Layer 3 of a small transformer language model trained on English Wikipedia (8 layers, counted from 0, width 128).
A neuron's activation on a vector x is ReLU(weights . x + bias), where the dot is the dot product.

Input weights of the MLP neurons that the questions are about. A number n stands for (n - 128) times 0.0029.
n22 (bias -0.083): 128, 134, 122, 129, 95, 98, 163, 109, 96, 180, 145, 112, 89, 78, 159, 114, 120, 123, 160, 140, 112, 174, 117, 159, 106, 199, 173, 141, 142, 84, 132, 80, 112, 136, 183, 147, 90, 159, 111, 192, 163, 162, 134, 138, 198, 155, 124, 110, 168, 123, 160, 101, 104, 108, 112, 139, 175, 144, 130, 145, 182, 137, 183, 160, 104, 108, 97, 163, 138, 149, 84, 135, 144, 97, 108, 161, 168, 171, 173, 115, 134, 206, 129, 69, 122, 133, 106, 132, 181, 124, 139, 85, 120, 155, 113, 173, 131, 154, 111, 112, 48, 169, 71, 95, 98, 156, 123, 87, 136, 148, 64, 126, 147, 97, 57, 83, 127, 130, 174, 117, 159, 146, 104, 104, 164, 37, 93, 171
n32 (bias -0.085): 251, 82, 93, 167, 160, 64, 127, 104, 158, 94, 156, 136, 42, 112, 177, 93, 140, 154, 127, 97, 140, 32, 86, 158, 214, 117, 79, 96, 128, 85, 157, 138, 183, 150, 46, 82, 173, 178, 124, 118, 162, 125, 163, 54, 155, 111, 121, 129, 120, 150, 119, 157, 118, 67, 90, 111, 111, 144, 226, 145, 210, 191, 100, 156, 171, 107, 90, 143, 174, 141, 103, 53, 185, 140, 94, 93, 43, 183, 154, 124, 158, 94, 95, 91, 125, 131, 78, 81, 66, 169, 150, 200, 132, 68, 171, 146, 185, 97, 87, 133, 162, 164, 177, 181, 64, 159, 95, 59, 38, 73, 82, 170, 137, 84, 197, 124, 110, 195, 81, 148, 98, 166, 48, 127, 90, 119, 153, 196
n66 (bias -0.054): 122, 94, 124, 65, 114, 125, 127, 177, 147, 96, 113, 108, 160, 72, 128, 146, 89, 134, 120, 117, 116, 71, 104, 129, 112, 145, 133, 169, 140, 142, 94, 162, 101, 92, 115, 123, 166, 169, 177, 160, 106, 137, 106, 117, 118, 124, 83, 144, 138, 101, 168, 137, 141, 121, 106, 157, 153, 137, 94, 158, 94, 141, 134, 125, 122, 153, 80, 93, 126, 129, 148, 111, 76, 182, 100, 94, 76, 93, 104, 98, 56, 134, 149, 138, 143, 126, 73, 90, 152, 94, 102, 106, 57, 152, 124, 142, 173, 141, 70, 119, 121, 109, 105, 149, 95, 146, 159, 178, 154, 138, 90, 123, 145, 106, 141, 140, 140, 117, 162, 88, 117, 99, 159, 173, 159, 69, 148, 135
n122 (bias 0.026): 178, 129, 180, 102, 144, 142, 153, 132, 83, 77, 66, 135, 133, 55, 155, 107, 101, 153, 131, 139, 99, 162, 80, 192, 120, 128, 124, 163, 116, 163, 125, 170, 136, 97, 159, 77, 134, 149, 159, 132, 92, 92, 131, 109, 132, 178, 127, 140, 125, 108, 71, 146, 145, 85, 151, 113, 131, 137, 137, 91, 82, 59, 102, 117, 104, 131, 107, 163, 114, 111, 140, 148, 138, 189, 114, 139, 151, 104, 137, 168, 76, 125, 123, 111, 104, 179, 77, 130, 104, 113, 163, 117, 119, 114, 89, 116, 105, 119, 104, 147, 129, 131, 98, 120, 107, 117, 134, 95, 162, 156, 162, 111, 141, 102, 160, 139, 124, 127, 149, 121, 176, 92, 146, 165, 92, 112, 136, 124
n134 (bias 0.093): 209, 90, 124, 99, 108, 107, 132, 139, 115, 98, 67, 137, 102, 199, 152, 148, 148, 148, 69, 124, 117, 147, 139, 143, 153, 149, 172, 157, 129, 112, 125, 66, 166, 128, 136, 117, 161, 102, 96, 120, 159, 137, 174, 122, 121, 103, 132, 168, 154, 136, 124, 205, 167, 128, 133, 156, 122, 142, 141, 102, 170, 91, 152, 175, 138, 60, 149, 140, 155, 166, 81, 156, 148, 165, 67, 92, 156, 146, 168, 99, 124, 104, 146, 127, 172, 143, 178, 173, 82, 92, 96, 124, 79, 94, 82, 148, 105, 128, 128, 86, 101, 195, 122, 204, 127, 151, 103, 138, 110, 120, 144, 91, 178, 151, 123, 98, 158, 127, 112, 133, 106, 107, 139, 64, 78, 124, 70, 204
n160 (bias -0.044): 104, 118, 91, 70, 121, 80, 108, 108, 201, 64, 140, 154, 131, 179, 111, 136, 96, 133, 147, 79, 95, 143, 127, 166, 174, 113, 103, 118, 123, 186, 102, 161, 76, 96, 129, 86, 93, 88, 159, 166, 73, 209, 110, 130, 144, 43, 71, 103, 201, 156, 117, 168, 155, 168, 185, 167, 139, 82, 103, 112, 116, 169, 119, 150, 167, 160, 94, 58, 154, 143, 140, 139, 104, 46, 160, 92, 148, 182, 158, 100, 128, 125, 127, 120, 149, 96, 89, 95, 159, 118, 143, 129, 93, 138, 87, 196, 125, 177, 97, 189, 129, 114, 68, 159, 99, 120, 156, 183, 98, 173, 119, 188, 119, 50, 147, 164, 124, 113, 143, 96, 128, 48, 89, 173, 110, 82, 59, 110
n270 (bias 0.021): 182, 141, 136, 122, 117, 78, 143, 154, 103, 106, 73, 131, 71, 101, 155, 126, 128, 141, 107, 116, 93, 125, 109, 162, 168, 151, 127, 106, 160, 129, 86, 130, 146, 132, 149, 97, 138, 191, 192, 137, 107, 141, 134, 87, 143, 63, 93, 127, 160, 92, 148, 140, 154, 115, 181, 136, 112, 150, 135, 142, 101, 69, 159, 142, 104, 115, 112, 109, 86, 149, 140, 75, 107, 118, 125, 160, 83, 133, 135, 143, 63, 162, 182, 184, 153, 101, 107, 142, 166, 115, 122, 107, 115, 120, 102, 161, 169, 177, 146, 150, 112, 109, 135, 146, 164, 78, 161, 113, 131, 105, 157, 114, 122, 123, 182, 130, 162, 76, 180, 107, 87, 110, 112, 129, 100, 80, 116, 141
n307 (bias -0.105): 153, 102, 121, 173, 170, 117, 150, 127, 141, 129, 123, 141, 120, 104, 168, 106, 94, 181, 163, 106, 110, 102, 89, 149, 116, 158, 34, 179, 132, 128, 69, 123, 162, 144, 139, 161, 118, 136, 138, 124, 100, 113, 166, 75, 162, 151, 130, 80, 144, 151, 129, 99, 94, 155, 95, 94, 126, 132, 219, 159, 135, 73, 181, 118, 84, 95, 80, 95, 118, 172, 121, 99, 160, 127, 178, 149, 118, 176, 145, 118, 123, 162, 95, 126, 103, 100, 107, 140, 47, 191, 156, 134, 110, 80, 162, 136, 200, 179, 111, 140, 85, 179, 101, 123, 113, 155, 96, 116, 99, 83, 133, 148, 95, 70, 105, 188, 110, 156, 119, 123, 124, 149, 141, 164, 121, 109, 101, 149
n329 (bias -0.034): 129, 101, 130, 223, 134, 116, 162, 160, 151, 154, 151, 157, 111, 162, 169, 135, 155, 142, 131, 144, 155, 84, 109, 123, 189, 163, 117, 93, 147, 119, 75, 153, 144, 100, 136, 127, 104, 157, 130, 148, 157, 172, 208, 154, 94, 168, 107, 113, 152, 163, 121, 167, 156, 202, 115, 172, 184, 122, 185, 179, 104, 179, 142, 144, 185, 98, 70, 156, 116, 78, 149, 96, 163, 80, 178, 117, 88, 144, 179, 97, 204, 144, 139, 84, 137, 141, 92, 107, 125, 170, 160, 125, 126, 142, 126, 122, 79, 125, 112, 110, 134, 89, 59, 90, 133, 162, 129, 155, 152, 152, 83, 121, 173, 104, 121, 146, 109, 180, 146, 146, 146, 142, 42, 148, 99, 96, 112, 198
n445 (bias -0.062): 174, 140, 167, 148, 121, 73, 171, 180, 115, 127, 98, 93, 78, 120, 176, 100, 143, 147, 144, 108, 135, 114, 94, 220, 76, 81, 97, 163, 116, 93, 99, 159, 180, 125, 101, 64, 85, 97, 172, 107, 168, 159, 90, 146, 166, 74, 139, 91, 140, 140, 107, 153, 91, 109, 183, 126, 126, 84, 144, 132, 91, 114, 151, 110, 92, 149, 160, 140, 132, 99, 97, 171, 176, 105, 77, 95, 100, 105, 138, 113, 110, 190, 155, 164, 85, 122, 152, 124, 131, 120, 153, 159, 86, 140, 140, 121, 114, 128, 122, 135, 156, 171, 112, 118, 119, 124, 112, 149, 133, 139, 133, 120, 94, 102, 197, 135, 113, 135, 71, 139, 107, 139, 103, 172, 119, 62, 141, 117
n481 (bias -0.037): 166, 83, 101, 107, 128, 87, 151, 74, 87, 66, 124, 126, 150, 119, 194, 124, 126, 131, 108, 137, 96, 119, 122, 204, 135, 157, 185, 163, 121, 124, 174, 130, 134, 105, 147, 67, 165, 108, 96, 140, 174, 156, 140, 119, 141, 138, 112, 98, 173, 123, 106, 111, 132, 100, 157, 85, 115, 137, 130, 91, 134, 109, 140, 169, 164, 153, 126, 122, 126, 128, 147, 153, 149, 112, 74, 108, 152, 189, 131, 122, 83, 122, 83, 78, 164, 176, 100, 111, 97, 130, 146, 55, 132, 133, 64, 171, 151, 140, 107, 146, 138, 109, 51, 91, 134, 112, 132, 144, 160, 101, 131, 174, 154, 76, 136, 102, 113, 120, 203, 140, 137, 152, 128, 142, 112, 143, 59, 99
n507 (bias -0.022): 151, 66, 110, 89, 123, 122, 154, 151, 133, 89, 109, 84, 202, 106, 122, 90, 103, 144, 140, 99, 90, 128, 120, 191, 132, 87, 131, 171, 108, 153, 131, 126, 115, 118, 177, 110, 138, 137, 146, 143, 111, 139, 99, 127, 113, 138, 100, 135, 98, 146, 135, 142, 148, 114, 202, 90, 152, 133, 109, 97, 106, 94, 128, 153, 118, 154, 114, 100, 97, 105, 151, 161, 116, 122, 74, 96, 106, 126, 128, 93, 81, 136, 139, 103, 123, 114, 79, 89, 122, 150, 174, 98, 87, 113, 114, 127, 87, 138, 95, 138, 80, 153, 89, 130, 88, 139, 155, 136, 148, 112, 124, 133, 186, 90, 99, 70, 114, 148, 133, 138, 162, 112, 170, 167, 102, 131, 115, 125

Each question shows a token from some text and the vector x that enters the MLP there. A number n stands for (n - 128) times 0.038.

", W": 119, 119, 92, 157, 139, 130, 141, 128, 127, 108, 147, 139, 108, 117, 100, 140, 145, 146, 131, 116, 162, 132, 155, 95, 128, 168, 121, 99, 127, 133, 122, 114, 121, 120, 127, 144, 116, 136, 161, 135, 136, 130, 122, 162, 118, 137, 135, 119, 130, 129, 116, 117, 120, 116, 127, 119, 136, 130, 112, 151, 122, 124, 120, 97, 98, 135, 115, 114, 133, 108, 164, 120, 148, 114, 160, 140, 143, 122, 75, 118, 124, 116, 136, 117, 173, 73, 110, 140, 147, 110, 129, 151, 152, 107, 124, 137, 144, 118, 197, 131, 146, 124, 113, 118, 144, 117, 130, 105, 116, 129, 122, 134, 82, 142, 112, 119, 131, 121, 126, 121, 120, 124, 145, 118, 141, 133, 118, 101
Which of these neurons fires most? n270

" In ": 122, 122, 133, 131, 125, 160, 130, 132, 132, 151, 158, 126, 118, 135, 122, 131, 145, 154, 140, 127, 148, 185, 169, 82, 150, 152, 137, 147, 144, 120, 123, 141, 153, 128, 149, 149, 113, 134, 118, 120, 131, 93, 119, 95, 146, 115, 136, 127, 131, 120, 148, 119, 141, 107, 132, 116, 138, 122, 129, 158, 115, 116, 136, 80, 111, 142, 101, 111, 122, 137, 115, 109, 129, 118, 141, 135, 160, 152, 74, 149, 131, 152, 101, 117, 139, 103, 138, 146, 154, 127, 125, 129, 138, 112, 121, 117, 150, 115, 164, 114, 120, 133, 115, 124, 122, 130, 141, 126, 143, 151, 119, 130, 77, 165, 129, 109, 131, 110, 126, 142, 138, 117, 132, 109, 121, 115, 122, 115
Which three neurons fire most, strongest first? n22, n307, n270

"ors": 124, 109, 126, 102, 125, 123, 145, 130, 135, 134, 170, 108, 131, 145, 129, 125, 147, 116, 143, 125, 129, 187, 148, 111, 118, 141, 114, 128, 136, 119, 142, 141, 130, 100, 129, 151, 122, 120, 162, 158, 119, 121, 92, 106, 116, 137, 117, 125, 121, 124, 141, 133, 151, 127, 141, 124, 120, 124, 133, 128, 122, 149, 130, 98, 129, 114, 111, 120, 121, 118, 129, 157, 138, 111, 135, 134, 126, 126, 76, 147, 107, 96, 76, 140, 147, 136, 114, 137, 151, 112, 119, 116, 101, 114, 116, 118, 135, 126, 123, 155, 110, 131, 116, 107, 153, 128, 152, 129, 131, 132, 130, 108, 100, 175, 125, 102, 131, 95, 124, 133, 108, 131, 201, 139, 86, 128, 139, 91
Which of these neurons fires most? n507

"-": 159, 108, 89, 120, 111, 163, 112, 124, 121, 170, 137, 118, 126, 126, 135, 135, 143, 103, 131, 129, 123, 140, 133, 97, 119, 131, 101, 112, 138, 120, 139, 102, 121, 133, 99, 139, 129, 129, 117, 122, 136, 124, 130, 126, 134, 128, 137, 121, 131, 132, 124, 133, 125, 130, 117, 123, 133, 137, 109, 130, 134, 114, 136, 91, 127, 111, 138, 143, 159, 112, 130, 128, 131, 139, 137, 142, 139, 138, 78, 139, 140, 156, 101, 129, 122, 99, 113, 100, 152, 121, 123, 133, 168, 126, 124, 116, 148, 123, 182, 115, 131, 133, 116, 108, 115, 150, 118, 142, 131, 102, 120, 150, 82, 147, 123, 113, 131, 109, 118, 138, 131, 147, 152, 113, 140, 135, 130, 98
Which neuron fires most, and how strongly? n22, at about 0.1

" own": 135, 121, 128, 133, 121, 135, 134, 92, 143, 114, 117, 113, 126, 116, 129, 142, 142, 116, 131, 140, 139, 178, 174, 134, 131, 99, 112, 148, 131, 114, 123, 151, 167, 122, 100, 101, 117, 118, 145, 131, 142, 118, 115, 184, 132, 136, 126, 146, 129, 152, 125, 115, 112, 125, 142, 113, 135, 128, 121, 108, 103, 132, 129, 59, 130, 120, 155, 95, 120, 123, 134, 157, 118, 139, 147, 123, 107, 141, 86, 122, 146, 159, 118, 126, 147, 101, 150, 127, 120, 122, 113, 132, 81, 123, 152, 125, 132, 114, 155, 135, 127, 118, 169, 126, 133, 139, 156, 127, 142, 140, 131, 120, 58, 118, 115, 148, 131, 106, 149, 135, 127, 143, 137, 118, 134, 156, 115, 39
Which neuron fires most, and how strongly? n445, at about 1.2

" dis": 108, 119, 131, 125, 117, 151, 159, 141, 122, 138, 131, 120, 95, 120, 126, 158, 140, 116, 121, 152, 140, 140, 172, 104, 134, 162, 112, 120, 143, 113, 142, 92, 121, 116, 113, 146, 127, 143, 139, 126, 109, 121, 125, 149, 135, 141, 134, 149, 136, 133, 109, 139, 137, 107, 131, 125, 140, 128, 138, 104, 128, 152, 131, 90, 175, 97, 107, 135, 116, 122, 137, 133, 115, 128, 127, 90, 120, 136, 85, 147, 165, 123, 111, 120, 143, 130, 148, 111, 79, 119, 124, 108, 131, 150, 141, 97, 121, 129, 220, 137, 110, 127, 154, 152, 116, 144, 143, 155, 151, 109, 122, 139, 93, 149, 139, 136, 131, 86, 102, 132, 136, 151, 127, 86, 118, 141, 160, 101
Which neuron fires most, and how strongly? n134, at about 0.12

" to": 135, 107, 126, 116, 126, 142, 139, 137, 127, 134, 147, 133, 97, 120, 130, 136, 141, 94, 114, 119, 133, 170, 134, 96, 126, 126, 118, 126, 154, 132, 100, 100, 106, 108, 143, 150, 111, 125, 142, 110, 119, 135, 114, 123, 130, 124, 118, 101, 112, 125, 124, 124, 112, 138, 125, 117, 145, 116, 152, 109, 127, 138, 120, 51, 138, 128, 127, 117, 146, 96, 128, 131, 131, 139, 144, 114, 144, 141, 83, 124, 141, 106, 99, 133, 132, 97, 120, 121, 126, 128, 125, 118, 132, 106, 102, 131, 141, 116, 185, 129, 119, 137, 108, 126, 121, 125, 136, 132, 133, 135, 119, 107, 70, 146, 133, 144, 131, 139, 130, 126, 145, 131, 154, 102, 119, 131, 137, 127
Which neuron fires most, and how strongly? n307, at about 0.19

" School": 111, 110, 139, 116, 133, 130, 140, 129, 128, 147, 127, 115, 152, 131, 114, 138, 142, 155, 121, 145, 135, 162, 139, 130, 132, 136, 151, 94, 130, 131, 140, 165, 165, 122, 135, 95, 117, 155, 157, 153, 127, 81, 96, 115, 121, 123, 109, 131, 148, 145, 134, 124, 123, 116, 123, 117, 121, 119, 150, 117, 126, 96, 109, 85, 127, 125, 119, 110, 113, 113, 124, 151, 99, 144, 124, 136, 146, 127, 86, 134, 110, 98, 112, 137, 176, 118, 110, 137, 142, 111, 131, 122, 117, 95, 159, 117, 140, 113, 158, 144, 137, 121, 153, 120, 132, 130, 137, 135, 146, 154, 129, 125, 93, 150, 127, 153, 131, 91, 103, 120, 114, 108, 168, 133, 132, 127, 130, 70
Which neuron fires most, and how strongly? n122, at about 1.1

" opened": 133, 109, 138, 112, 151, 138, 147, 134, 134, 146, 142, 129, 118, 113, 130, 126, 139, 105, 142, 153, 152, 133, 135, 122, 137, 123, 144, 122, 126, 131, 110, 156, 159, 111, 143, 110, 114, 144, 127, 113, 147, 116, 121, 156, 132, 123, 109, 139, 134, 120, 132, 128, 146, 108, 122, 97, 124, 126, 146, 135, 118, 104, 110, 56, 131, 147, 114, 115, 110, 119, 133, 142, 134, 131, 136, 127, 135, 147, 92, 125, 130, 139, 111, 111, 148, 124, 126, 147, 119, 116, 142, 146, 139, 104, 148, 87, 150, 125, 147, 148, 138, 107, 157, 126, 116, 142, 140, 122, 122, 150, 121, 119, 73, 152, 116, 142, 131, 95, 130, 133, 119, 131, 145, 101, 119, 164, 138, 76
Which of these neurons fires most? n122

"acy": 106, 117, 104, 128, 104, 125, 138, 133, 137, 148, 130, 109, 107, 138, 131, 141, 144, 123, 117, 126, 133, 172, 133, 121, 128, 116, 154, 124, 84, 133, 131, 149, 113, 126, 116, 113, 107, 158, 104, 103, 122, 158, 103, 120, 137, 133, 125, 149, 140, 127, 134, 135, 89, 129, 134, 129, 131, 119, 136, 91, 137, 152, 121, 72, 110, 138, 130, 120, 107, 94, 125, 170, 110, 118, 129, 130, 150, 141, 82, 148, 114, 72, 96, 136, 129, 126, 137, 149, 116, 114, 141, 117, 90, 103, 147, 109, 118, 116, 154, 119, 119, 116, 131, 119, 118, 139, 147, 112, 132, 157, 136, 146, 97, 139, 142, 104, 131, 104, 112, 132, 113, 140, 163, 123, 139, 137, 122, 83
Which of these neurons fires most? n445

" with": 128, 111, 122, 128, 129, 152, 131, 131, 148, 143, 147, 113, 117, 138, 139, 126, 145, 121, 137, 135, 139, 143, 136, 77, 147, 130, 106, 142, 140, 116, 110, 130, 135, 113, 106, 156, 115, 150, 154, 119, 135, 128, 113, 122, 157, 138, 136, 115, 138, 132, 125, 131, 104, 131, 131, 108, 136, 125, 147, 122, 127, 141, 139, 44, 151, 133, 118, 121, 134, 95, 131, 134, 125, 131, 152, 131, 121, 135, 79, 112, 127, 113, 92, 130, 122, 89, 142, 138, 129, 114, 123, 132, 138, 111, 130, 125, 143, 141, 166, 122, 118, 140, 121, 122, 127, 140, 130, 133, 140, 136, 123, 124, 68, 134, 115, 146, 131, 139, 138, 138, 147, 146, 150, 119, 106, 133, 131, 135
Which neuron fires most, and how strongly? n307, at about 1.4

" was": 130, 103, 113, 104, 133, 139, 143, 142, 112, 138, 151, 119, 143, 98, 139, 143, 142, 94, 128, 136, 160, 125, 147, 90, 141, 135, 122, 139, 150, 137, 92, 109, 174, 108, 123, 143, 112, 139, 153, 126, 126, 106, 122, 132, 124, 125, 121, 136, 150, 159, 134, 139, 109, 106, 128, 101, 133, 138, 128, 117, 119, 125, 128, 62, 105, 115, 133, 120, 133, 128, 117, 113, 126, 121, 155, 140, 127, 131, 85, 138, 132, 127, 90, 132, 130, 126, 90, 143, 124, 118, 114, 132, 120, 134, 145, 113, 153, 134, 163, 152, 134, 114, 108, 122, 123, 122, 132, 136, 122, 136, 127, 121, 60, 157, 137, 132, 131, 125, 135, 126, 134, 97, 169, 101, 120, 151, 134, 83
Which three neurons fire most, strongest first? n307, n66, n270

" South": 112, 111, 133, 109, 156, 128, 123, 113, 135, 107, 140, 103, 136, 144, 111, 110, 150, 135, 115, 153, 154, 176, 145, 123, 124, 158, 135, 92, 102, 145, 149, 120, 124, 120, 155, 133, 116, 148, 127, 117, 117, 83, 103, 174, 126, 134, 133, 148, 123, 96, 129, 124, 130, 108, 155, 118, 140, 129, 133, 154, 118, 125, 92, 68, 110, 131, 89, 124, 81, 100, 140, 134, 141, 142, 133, 113, 114, 118, 88, 115, 117, 113, 136, 143, 140, 100, 133, 139, 149, 114, 141, 142, 159, 94, 128, 121, 125, 121, 141, 101, 149, 137, 138, 121, 125, 125, 131, 155, 166, 139, 140, 143, 113, 167, 124, 119, 131, 96, 138, 112, 134, 134, 138, 140, 133, 128, 146, 112
Which neuron fires most, and how strongly? n122, at about 0.53

" a": 129, 101, 119, 104, 107, 139, 122, 130, 131, 147, 112, 117, 126, 129, 135, 116, 139, 104, 131, 122, 143, 149, 147, 97, 142, 113, 125, 139, 134, 143, 131, 121, 149, 122, 115, 122, 119, 154, 115, 130, 110, 116, 121, 104, 134, 137, 118, 130, 140, 151, 132, 135, 134, 133, 117, 112, 147, 140, 118, 132, 127, 124, 110, 71, 122, 111, 117, 129, 171, 108, 127, 133, 106, 147, 155, 129, 111, 154, 90, 145, 145, 130, 109, 139, 139, 120, 148, 129, 144, 118, 114, 133, 126, 120, 137, 127, 132, 113, 163, 133, 141, 125, 113, 132, 133, 140, 135, 138, 141, 120, 128, 118, 78, 151, 122, 151, 131, 128, 137, 149, 133, 118, 150, 126, 150, 121, 128, 65
Which of these neurons fires most? n66

" Coast": 149, 102, 136, 133, 160, 119, 132, 122, 123, 157, 124, 122, 155, 112, 112, 118, 143, 145, 89, 146, 117, 194, 173, 150, 129, 127, 128, 80, 105, 141, 134, 99, 146, 130, 124, 132, 126, 141, 154, 148, 132, 103, 102, 148, 118, 124, 112, 145, 127, 135, 123, 140, 156, 111, 146, 116, 152, 129, 122, 112, 107, 152, 119, 84, 93, 113, 126, 111, 117, 110, 142, 146, 124, 142, 126, 122, 110, 128, 94, 112, 106, 125, 126, 131, 140, 106, 144, 112, 138, 111, 131, 142, 133, 116, 128, 127, 142, 112, 148, 130, 123, 138, 125, 110, 124, 120, 136, 169, 132, 134, 123, 135, 122, 180, 130, 130, 131, 102, 140, 129, 127, 118, 186, 139, 112, 148, 136, 57
Which three neurons fire most, strongest first? n507, n122, n270

" and f": 120, 116, 122, 145, 145, 135, 150, 131, 121, 127, 143, 131, 91, 137, 134, 108, 144, 142, 142, 132, 160, 150, 139, 103, 125, 148, 118, 93, 124, 136, 110, 109, 163, 97, 110, 169, 109, 135, 114, 102, 110, 133, 122, 109, 120, 147, 141, 132, 136, 133, 136, 137, 81, 123, 137, 120, 128, 121, 131, 123, 104, 141, 137, 77, 132, 117, 124, 111, 156, 99, 119, 114, 123, 135, 164, 150, 159, 140, 87, 130, 152, 88, 121, 137, 159, 93, 134, 141, 109, 124, 132, 129, 160, 138, 129, 108, 111, 120, 180, 116, 136, 127, 100, 123, 135, 130, 124, 149, 150, 136, 132, 101, 84, 133, 123, 144, 131, 123, 108, 129, 113, 129, 129, 103, 142, 143, 131, 101
The two highest activations, in order: n329, n307

" him": 131, 103, 111, 105, 111, 136, 147, 136, 133, 143, 147, 126, 133, 127, 107, 142, 145, 116, 155, 118, 143, 143, 127, 110, 105, 112, 133, 130, 151, 126, 108, 131, 130, 101, 126, 113, 101, 128, 145, 123, 106, 141, 116, 150, 119, 140, 103, 115, 125, 141, 124, 154, 133, 111, 126, 121, 123, 137, 138, 124, 137, 164, 103, 75, 132, 135, 119, 112, 108, 124, 124, 155, 138, 106, 153, 109, 135, 143, 87, 153, 129, 98, 84, 122, 152, 110, 125, 134, 127, 125, 128, 114, 135, 110, 127, 145, 125, 126, 167, 129, 135, 110, 85, 119, 145, 159, 146, 116, 151, 138, 128, 150, 95, 141, 137, 134, 131, 125, 117, 130, 111, 109, 161, 108, 139, 122, 146, 90
Which of these neurons fires most? n160

"ity": 132, 112, 114, 115, 128, 124, 124, 127, 117, 136, 127, 104, 109, 140, 128, 130, 142, 111, 113, 128, 123, 168, 130, 103, 125, 123, 134, 113, 96, 124, 140, 146, 136, 108, 108, 110, 116, 153, 128, 104, 130, 124, 100, 142, 140, 140, 133, 159, 128, 149, 145, 145, 114, 132, 118, 116, 134, 128, 145, 107, 127, 153, 131, 63, 110, 127, 162, 117, 136, 107, 121, 151, 134, 129, 134, 122, 133, 120, 80, 140, 131, 82, 85, 114, 120, 124, 132, 120, 112, 119, 122, 113, 86, 113, 142, 119, 117, 124, 149, 138, 129, 115, 148, 110, 124, 135, 130, 128, 122, 154, 134, 146, 74, 157, 135, 111, 131, 98, 128, 113, 112, 153, 170, 123, 108, 140, 119, 62
Which of these neurons fires most? n445

" high school": 124, 120, 146, 132, 133, 131, 146, 120, 129, 151, 143, 121, 113, 117, 125, 130, 140, 149, 126, 147, 173, 150, 140, 120, 122, 124, 156, 107, 117, 127, 145, 141, 154, 141, 133, 104, 111, 152, 118, 122, 117, 115, 97, 137, 135, 135, 123, 150, 127, 154, 141, 127, 90, 148, 142, 120, 117, 116, 124, 122, 128, 138, 106, 58, 129, 125, 141, 111, 119, 123, 126, 143, 99, 145, 131, 115, 145, 137, 78, 137, 125, 134, 113, 122, 152, 136, 109, 110, 130, 114, 127, 124, 104, 88, 162, 124, 144, 111, 168, 138, 145, 131, 164, 112, 104, 133, 133, 133, 152, 166, 146, 143, 105, 136, 129, 134, 131, 95, 134, 143, 127, 121, 125, 129, 122, 127, 126, 66
Which of these neurons fires most? n445

" school": 122, 116, 131, 108, 136, 132, 141, 112, 121, 151, 140, 116, 121, 130, 116, 135, 142, 142, 128, 157, 136, 143, 147, 123, 124, 116, 152, 101, 104, 141, 148, 152, 139, 122, 124, 87, 110, 138, 133, 136, 129, 103, 102, 122, 136, 132, 119, 141, 143, 160, 119, 126, 116, 134, 146, 115, 118, 119, 141, 105, 115, 125, 119, 70, 123, 121, 156, 107, 125, 111, 124, 146, 94, 137, 134, 116, 148, 146, 85, 141, 115, 92, 114, 120, 154, 145, 112, 131, 135, 112, 126, 126, 114, 83, 154, 126, 128, 112, 177, 146, 141, 120, 163, 118, 125, 127, 126, 126, 161, 145, 138, 133, 87, 151, 131, 135, 131, 98, 111, 136, 114, 115, 133, 121, 113, 134, 122, 71
Which of these neurons fires most? n122

" that": 117, 101, 108, 95, 128, 149, 146, 123, 130, 157, 98, 126, 136, 156, 121, 137, 143, 129, 125, 149, 129, 158, 142, 121, 127, 148, 123, 138, 137, 147, 130, 90, 119, 93, 134, 132, 100, 136, 140, 116, 136, 109, 111, 114, 128, 132, 112, 117, 134, 133, 135, 116, 159, 131, 132, 117, 134, 130, 151, 145, 133, 131, 133, 51, 124, 114, 116, 123, 102, 114, 138, 148, 128, 127, 146, 146, 134, 142, 88, 136, 138, 132, 119, 128, 111, 101, 106, 136, 114, 126, 122, 129, 107, 94, 127, 132, 139, 130, 163, 143, 125, 121, 138, 139, 135, 127, 148, 134, 137, 136, 137, 132, 97, 149, 136, 171, 131, 126, 127, 133, 125, 108, 149, 115, 127, 124, 115, 114
Which three neurons fire most, strongest first? n307, n270, n160

" members of the": 150, 103, 105, 115, 139, 142, 134, 117, 136, 134, 143, 98, 147, 152, 111, 116, 143, 133, 113, 126, 132, 139, 134, 100, 144, 107, 104, 137, 139, 134, 133, 123, 136, 101, 123, 154, 109, 133, 140, 106, 119, 109, 103, 133, 123, 132, 118, 144, 142, 138, 138, 138, 140, 123, 123, 117, 147, 133, 123, 150, 130, 131, 128, 50, 121, 96, 114, 121, 133, 123, 132, 128, 102, 141, 150, 121, 125, 149, 94, 117, 110, 138, 124, 125, 130, 112, 153, 136, 153, 124, 123, 142, 107, 117, 143, 107, 117, 139, 159, 111, 127, 150, 146, 107, 128, 139, 140, 148, 141, 141, 130, 137, 89, 161, 116, 162, 131, 104, 137, 138, 148, 119, 129, 140, 116, 139, 133, 56
Which of these neurons fires most? n66

" part": 109, 111, 112, 106, 140, 138, 147, 146, 126, 148, 118, 132, 107, 143, 134, 151, 146, 124, 133, 131, 135, 144, 144, 130, 130, 128, 127, 131, 129, 142, 121, 128, 180, 102, 112, 114, 110, 142, 138, 115, 118, 82, 114, 160, 160, 130, 122, 128, 149, 163, 159, 143, 140, 92, 150, 112, 138, 137, 119, 113, 133, 137, 135, 90, 118, 113, 125, 118, 103, 117, 124, 141, 134, 129, 132, 135, 155, 137, 90, 124, 126, 132, 109, 123, 144, 110, 142, 133, 135, 78, 86, 127, 134, 90, 147, 127, 116, 134, 187, 110, 112, 135, 107, 148, 128, 132, 131, 141, 161, 134, 134, 111, 80, 147, 127, 130, 131, 103, 124, 138, 115, 131, 127, 124, 116, 167, 101, 63
Which of these neurons fires most? n134

" After": 121, 110, 145, 111, 152, 146, 139, 140, 131, 166, 153, 133, 93, 117, 124, 118, 144, 109, 149, 160, 128, 159, 131, 105, 129, 140, 143, 149, 150, 119, 118, 97, 144, 105, 146, 147, 100, 136, 124, 132, 133, 136, 113, 135, 177, 127, 125, 121, 124, 128, 133, 137, 119, 129, 135, 113, 135, 130, 126, 141, 134, 115, 109, 59, 111, 138, 118, 108, 88, 102, 142, 132, 138, 120, 139, 142, 149, 157, 90, 145, 147, 152, 95, 112, 136, 98, 124, 138, 129, 123, 116, 120, 135, 128, 125, 123, 139, 120, 186, 110, 113, 139, 90, 126, 131, 134, 131, 115, 108, 161, 127, 124, 98, 154, 112, 124, 131, 114, 111, 139, 136, 126, 144, 90, 154, 104, 145, 103
Which neuron fires most, and how strongly? n22, at about 2.1